Layer 5 of a small transformer language model trained on English Wikipedia (8 layers, counted from 0, width 64).
A neuron's activation on a vector x is ReLU(weights . x + bias), where the dot is the dot product.
The model reads these tokens: " in" ";" " z" "yg" "ote" ";" " y" "ol" "k" " sac" ";" " ep" "ib" "las" "t" ";" " mor" "ula" ";"

The vector x that enters this layer's MLP at each token. A number n stands for (n - 500) times 0.0073.
0 " in": 316 601 366 548 373 582 446 452 597 275 605 440 174 702 517 500 312 522 701 475 714 549 646 347 486 726 352 556 320 690 339 518 495 814 375 612 453 475 532 482 801 507 621 562 563 447 486 494 272 331 557 369 422 497 528 614 399 341 482 536 534 512 501 583
1 ";": 489 548 521 514 383 592 305 641 633 431 813 524 501 566 621 681 437 373 512 388 477 643 708 488 495 714 615 703 91 625 334 657 540 541 436 619 574 369 537 534 405 529 413 714 447 330 372 509 496 425 342 575 426 450 444 637 365 277 415 245 523 500 565 390
2 " z": 558 306 692 777 431 502 345 628 550 335 611 383 636 674 500 647 460 411 595 531 403 425 259 552 426 750 436 656 75 594 423 648 509 482 523 640 678 459 582 525 463 390 383 770 399 361 303 494 459 517 616 650 375 455 321 575 421 517 485 379 508 565 555 403
3 "yg": 577 431 702 532 533 442 497 616 640 285 695 509 808 537 414 585 476 436 627 688 347 503 332 496 415 732 475 594 205 461 429 649 342 423 496 556 792 494 498 576 478 425 367 699 311 382 377 517 455 265 631 685 460 410 352 620 660 521 357 245 440 482 582 450
4 "ote": 300 517 613 585 478 596 508 576 672 286 722 562 657 562 456 498 630 360 457 563 316 502 507 553 628 707 596 575 116 509 391 536 405 383 409 564 723 587 466 648 328 438 315 688 292 320 459 573 621 378 608 676 507 400 305 585 615 468 322 222 483 454 578 623
5 ";": 338 524 594 559 426 597 354 657 596 447 808 582 551 507 552 640 502 383 492 381 423 636 687 525 529 586 594 698 28 610 377 676 494 556 400 636 579 360 570 566 368 475 448 683 392 391 342 507 566 438 414 565 452 414 393 685 357 348 410 154 512 523 629 475
6 " y": 514 276 682 678 424 477 415 696 592 335 749 535 604 632 408 620 433 330 622 563 442 543 365 588 524 638 461 588 47 566 416 572 513 518 480 577 709 534 540 599 422 320 367 800 320 316 314 494 639 535 563 480 360 516 286 591 385 519 512 350 463 594 562 467
7 "ol": 521 406 782 550 425 445 538 490 639 373 617 558 692 576 497 471 410 299 436 681 390 524 350 558 603 701 516 526 131 437 471 767 283 504 445 608 794 564 552 517 408 391 329 748 347 284 441 496 551 438 486 473 537 556 365 526 458 537 477 190 479 480 590 726
8 "k": 403 360 829 640 354 610 432 609 616 454 721 442 783 528 394 539 435 310 430 546 399 588 402 538 527 645 470 583 81 468 451 761 406 554 478 687 700 410 471 526 485 290 394 641 413 374 491 590 615 544 445 509 573 446 400 494 476 402 413 174 535 415 599 679
9 " sac": 452 405 603 799 465 499 486 622 483 341 731 476 603 592 292 494 330 180 573 538 482 628 472 520 535 645 559 618 230 412 456 669 482 689 426 711 702 519 534 524 545 266 306 634 306 353 504 593 725 563 310 515 389 576 348 418 487 458 352 344 485 567 533 664
10 ";": 513 463 650 628 408 582 344 603 546 435 735 593 502 501 534 601 389 347 534 308 444 628 700 482 528 682 635 724 85 558 431 665 511 657 438 597 591 335 514 586 429 391 394 668 499 337 372 504 699 460 316 568 467 517 497 529 273 262 358 261 563 496 628 475
11 " ep": 626 336 648 868 549 311 404 515 413 396 673 483 401 638 448 596 414 315 472 595 450 528 406 510 441 712 644 641 85 475 431 641 403 585 587 706 611 378 582 586 573 209 550 716 296 416 416 582 572 397 521 651 343 510 399 502 441 389 412 447 453 605 610 481
12 "ib": 601 356 607 673 614 275 440 511 438 370 682 458 681 529 470 500 468 557 514 562 523 492 575 449 397 747 553 585 196 292 446 748 388 511 565 577 821 437 404 614 484 167 486 718 265 308 545 536 594 464 577 711 465 507 393 584 631 440 334 309 460 453 577 398
13 "las": 410 472 737 784 656 399 480 501 568 483 832 427 670 610 392 426 490 373 444 564 360 560 460 413 533 687 643 614 199 323 403 604 365 586 502 593 687 437 397 684 496 333 411 604 396 387 583 597 694 510 585 489 547 522 367 478 503 458 259 126 369 483 472 550
14 "t": 373 435 768 716 431 507 499 530 549 518 687 555 606 507 419 493 514 462 446 374 292 587 400 476 558 688 588 615 162 475 366 821 444 604 467 761 752 381 425 441 363 288 381 589 510 318 603 503 707 565 452 602 589 433 283 409 505 444 409 280 385 454 622 590
15 ";": 443 428 661 619 421 589 335 653 617 473 748 545 590 458 543 668 438 391 466 347 405 643 664 433 529 584 624 741 76 544 404 730 497 628 388 683 575 350 522 562 385 454 470 708 451 382 398 505 627 425 420 528 419 498 353 570 347 256 415 248 513 512 640 436
16 " mor": 537 359 678 832 516 311 432 592 413 325 565 420 408 632 435 616 295 352 461 668 349 517 384 494 532 705 586 600 108 537 501 773 392 581 544 653 671 491 567 643 384 401 399 707 327 419 435 535 480 425 624 624 482 565 195 538 461 497 514 403 558 441 573 483
17 "ula": 393 472 706 638 514 419 578 541 567 339 713 347 596 598 363 616 398 410 336 573 348 564 486 521 546 641 593 643 168 410 454 639 340 640 530 483 780 357 514 546 343 364 335 743 382 326 472 549 724 436 662 529 571 647 263 576 527 439 377 270 446 449 618 579
18 ";": 373 468 714 604 442 526 405 609 548 471 718 492 576 508 554 656 385 373 454 305 348 645 664 505 542 510 648 729 45 570 417 669 475 686 445 566 621 280 525 607 400 456 461 730 394 345 397 477 659 423 429 555 447 540 397 641 359 303 430 289 546 518 662 434

Each question shows the input weights of one neuron of the MLP. A number n stands for (n - 500) times 0.0016.

n164 (bias -0.031): 485 608 326 543 459 498 339 288 562 654 537 414 529 530 537 543 500 425 286 365 555 478 556 513 370 424 568 683 487 539 331 528 496 509 611 430 441 383 522 386 547 610 617 402 564 573 468 552 512 368 521 592 488 572 534 551 612 602 531 481 569 632 506 279
Its three highest activations, in order, are on tokens 1 ";", 18 ";", 5 ";"

n160 (bias 0.007): 606 423 465 546 584 314 631 530 554 477 500 560 684 431 543 466 579 335 485 472 542 513 463 575 294 478 610 594 464 457 661 501 390 525 583 424 564 416 472 550 366 544 439 408 522 659 434 323 503 494 497 508 503 473 526 547 533 503 454 402 480 548 510 512
It fires most on token 3 "yg"

n297 (bias -0.015): 558 404 516 456 461 418 372 387 479 480 557 431 488 536 434 501 523 623 510 543 515 685 546 612 516 382 473 465 503 521 724 479 612 524 297 450 475 556 482 375 484 437 649 567 548 666 476 457 599 508 652 427 323 436 475 438 458 414 551 486 617 418 461 613
On which token does it fire most, and how strongly? 0 " in", at about 0.23

n227 (bias -0.042): 620 402 401 431 542 501 572 505 553 720 438 362 372 591 392 293 395 467 424 407 533 580 490 600 397 462 389 456 566 713 564 693 606 423 421 454 535 449 648 299 481 673 461 445 657 513 559 601 464 383 544 333 546 612 425 550 489 593 487 424 413 430 653 422
On which token does it fire most, and how strongly? 0 " in", at about 0.22

n48 (bias -0.034): 606 417 627 446 633 435 503 413 419 576 691 355 439 589 618 385 567 280 609 611 574 441 687 671 403 505 531 363 482 540 400 396 466 490 447 490 427 502 408 349 518 790 338 495 494 484 533 707 354 447 537 595 489 396 558 452 525 579 562 490 393 382 552 494
Its three highest activations, in order, are on tokens 3 "yg", 1 ";", 0 " in"

n299 (bias -0.015): 644 487 459 352 355 334 691 539 519 500 589 320 430 453 488 314 561 658 601 372 475 483 420 492 320 524 478 596 443 436 690 354 448 534 542 567 562 514 582 514 410 596 443 532 500 432 537 480 651 321 552 419 559 648 596 510 415 541 524 458 419 564 566 587
Its three highest activations, in order, are on tokens 17 "ula", 7 "ol", 3 "yg"

n273 (bias -0.036): 485 487 463 580 351 611 502 463 536 415 294 497 497 413 329 757 531 405 555 560 546 608 430 444 463 384 623 630 640 608 446 442 360 521 689 655 568 576 333 515 497 330 571 454 506 511 534 486 492 458 552 436 476 544 528 260 348 667 457 535 626 430 626 497
Its three highest activations, in order, are on tokens 9 " sac", 11 " ep", 16 " mor"

n176 (bias -0.032): 455 503 499 418 450 415 649 574 361 601 703 514 583 494 464 425 552 609 617 542 574 457 488 630 528 379 413 405 625 523 421 643 352 632 424 224 396 410 558 533 448 550 612 487 421 375 535 556 375 447 583 655 454 534 564 549 531 488 521 396 445 607 455 460
Its two highest activations, in order, are on tokens 3 "yg", 12 "ib"

n24 (bias -0.030): 592 533 437 467 597 620 689 451 415 520 514 348 395 345 476 564 542 485 377 503 523 501 565 594 432 446 456 495 426 586 497 576 338 595 479 343 458 514 456 441 483 470 408 533 421 442 530 484 625 345 580 428 641 576 538 280 542 446 487 521 719 722 590 535
On which token does it fire most, and how strongly? 17 "ula", at about 1.3

n123 (bias -0.032): 604 404 467 306 556 306 607 460 345 570 656 428 323 664 379 482 457 427 663 482 436 385 449 309 640 488 488 663 505 449 517 650 543 435 393 505 471 329 419 406 421 557 503 516 690 561 323 686 530 621 576 410 514 663 382 444 572 711 454 607 619 541 628 479
On which token does it fire most, and how strongly? 16 " mor", at about 1.1

n143 (bias -0.043): 485 610 444 439 623 654 534 356 577 712 500 552 553 323 614 623 501 410 401 436 657 404 642 551 275 504 725 578 455 313 390 390 590 468 412 408 326 612 632 487 642 522 544 570 586 418 465 313 362 384 352 289 499 472 461 569 390 610 583 429 699 468 522 524
On which token does it fire most, and how strongly? 1 ";", at about 0.95

n234 (bias -0.050): 621 405 348 346 583 426 530 351 561 333 669 355 591 547 510 529 519 479 510 348 524 650 534 484 401 538 478 534 401 576 615 471 589 543 556 492 252 407 568 453 547 669 406 459 602 489 484 483 514 501 477 429 615 439 529 457 618 495 692 491 420 591 518 321
It fires most on token 1 ";"

n231 (bias -0.022): 575 491 598 447 470 365 606 502 483 579 517 264 545 364 407 463 559 467 574 416 590 359 532 434 630 505 571 589 600 487 534 509 353 708 773 495 476 613 430 610 455 461 534 424 348 429 410 675 576 334 679 343 355 528 573 508 438 375 550 551 388 403 584 504
It fires most on token 17 "ula"

n117 (bias -0.026): 491 722 389 301 398 520 411 296 594 463 495 514 556 561 418 443 472 413 492 480 531 529 394 379 515 502 524 420 506 494 622 534 497 450 414 516 499 597 337 560 534 410 420 562 441 633 529 750 563 676 496 553 544 337 776 538 537 556 410 442 434 358 437 612
Its two highest activations, in order, are on tokens 4 "ote", 8 "k"

n97 (bias -0.011): 569 349 727 566 584 571 551 533 567 421 519 524 603 404 310 478 513 641 555 515 503 481 458 481 530 397 531 316 592 534 644 645 543 459 543 471 552 495 493 398 496 577 461 306 535 466 560 426 468 550 559 507 498 270 520 380 492 559 451 457 523 541 477 567
Its two highest activations, in order, are on tokens 14 "t", 8 "k"

n77 (bias -0.037): 481 554 487 557 321 525 449 599 568 529 376 423 526 616 436 676 320 645 486 515 606 682 549 471 515 288 430 437 573 362 424 608 313 379 364 542 400 410 530 663 516 469 541 514 427 534 668 428 416 718 489 490 414 492 414 516 713 481 700 390 572 612 553 353
It fires most on token 15 ";"

n219 (bias -0.013): 567 592 663 542 439 392 587 781 491 587 495 361 592 440 521 369 373 426 405 529 503 484 387 491 391 540 405 477 467 377 575 563 547 558 466 537 429 515 428 722 280 584 459 437 671 378 429 486 494 545 415 426 484 464 501 440 406 778 545 759 544 547 466 597
On which token does it fire most, and how strongly? 16 " mor", at about 0.81

n171 (bias -0.016): 430 666 401 508 494 362 474 516 299 570 561 714 397 449 655 596 449 660 419 455 417 493 562 580 528 473 548 462 549 512 478 350 430 464 531 607 492 429 489 777 305 568 502 525 317 508 360 510 382 423 655 541 382 489 488 414 618 544 479 605 596 472 580 477
On which token does it fire most, and how strongly? 16 " mor", at about 0.7

n69 (bias -0.046): 350 517 433 733 561 723 449 536 389 571 618 605 611 423 292 507 483 824 619 484 475 692 464 173 527 440 510 453 543 397 520 643 417 589 380 553 389 562 514 555 490 604 469 294 476 570 351 577 568 583 343 543 352 545 548 258 414 498 563 458 369 458 521 668
It fires most on token 9 " sac"

n215 (bias -0.025): 614 518 482 539 590 377 355 579 385 577 381 347 400 412 549 403 395 471 440 416 630 517 559 554 652 634 463 406 523 441 664 435 609 553 460 615 489 714 446 661 484 591 436 578 462 463 594 494 431 597 504 562 634 493 477 346 454 695 464 447 548 300 373 429
On which token does it fire most, and how strongly? 16 " mor", at about 0.81

n146 (bias -0.013): 468 416 649 542 721 538 415 344 493 624 558 484 445 607 470 406 646 590 589 433 461 341 650 562 358 633 430 472 579 494 521 604 390 588 493 468 454 316 559 463 455 660 417 438 483 461 298 653 417 692 547 422 456 428 518 525 410 549 564 552 355 596 339 535
Its two highest activations, in order, are on tokens 2 " z", 13 "las"

n186 (bias -0.022): 492 396 509 444 467 452 416 656 431 590 471 557 550 641 273 436 507 399 545 535 493 517 446 415 580 549 301 540 545 398 445 545 636 389 540 483 325 618 278 586 618 477 613 520 469 595 435 566 726 520 492 446 662 464 565 478 385 486 617 464 520 548 388 489
It fires most on token 6 " y"

n101 (bias -0.007): 341 352 504 421 444 626 481 471 410 393 614 520 465 514 474 564 489 544 550 505 607 685 410 518 731 561 379 396 400 527 385 284 499 534 462 435 416 648 682 746 455 591 527 567 434 466 427 486 420 426 626 401 545 476 593 363 460 388 726 542 424 510 484 624
On which token does it fire most, and how strongly? 0 " in", at about 2.6

n92 (bias -0.024): 569 379 574 449 428 500 421 519 425 601 271 401 546 545 295 555 619 493 578 454 575 399 501 411 528 497 364 498 567 475 501 501 611 453 449 609 461 679 623 457 696 451 558 540 514 375 556 493 524 536 457 600 521 415 705 516 428 446 524 377 350 650 389 538
It fires most on token 2 " z"

n46 (bias -0.031): 524 663 622 474 402 552 315 409 502 340 524 435 477 371 512 522 579 514 501 418 493 431 565 392 479 536 492 389 513 483 507 542 484 374 593 406 669 624 643 481 556 466 710 546 476 493 586 423 583 422 576 467 532 432 579 403 520 553 403 591 374 482 557 515
On which token does it fire most, and how strongly? 12 "ib", at about 0.7

n74 (bias -0.034): 527 477 573 629 427 485 407 439 534 539 418 437 510 370 714 417 536 484 347 621 589 421 518 603 566 287 705 402 471 490 553 500 449 495 541 473 475 525 544 429 450 560 609 409 536 460 453 471 541 703 487 392 534 478 498 493 538 523 497 327 501 488 518 643
On which token does it fire most, and how strongly? 7 "ol", at about 0.61

n63 (bias -0.032): 461 577 460 396 518 563 564 448 344 603 480 437 622 426 497 489 502 654 553 470 539 410 463 388 640 662 455 500 502 349 557 340 512 580 567 378 520 558 507 597 511 360 540 653 663 402 576 507 473 457 460 603 490 535 466 328 440 643 461 483 542 632 548 464
It fires most on token 12 "ib"

n258 (bias -0.041): 548 563 449 440 662 750 500 454 515 435 430 675 357 330 523 516 515 563 462 505 368 423 436 439 507 400 559 558 611 601 548 446 485 667 587 656 369 263 325 453 449 370 611 474 600 359 577 531 518 243 513 583 435 566 564 619 441 615 566 482 407 588 721 360
Its two highest activations, in order, are on tokens 18 ";", 0 " in"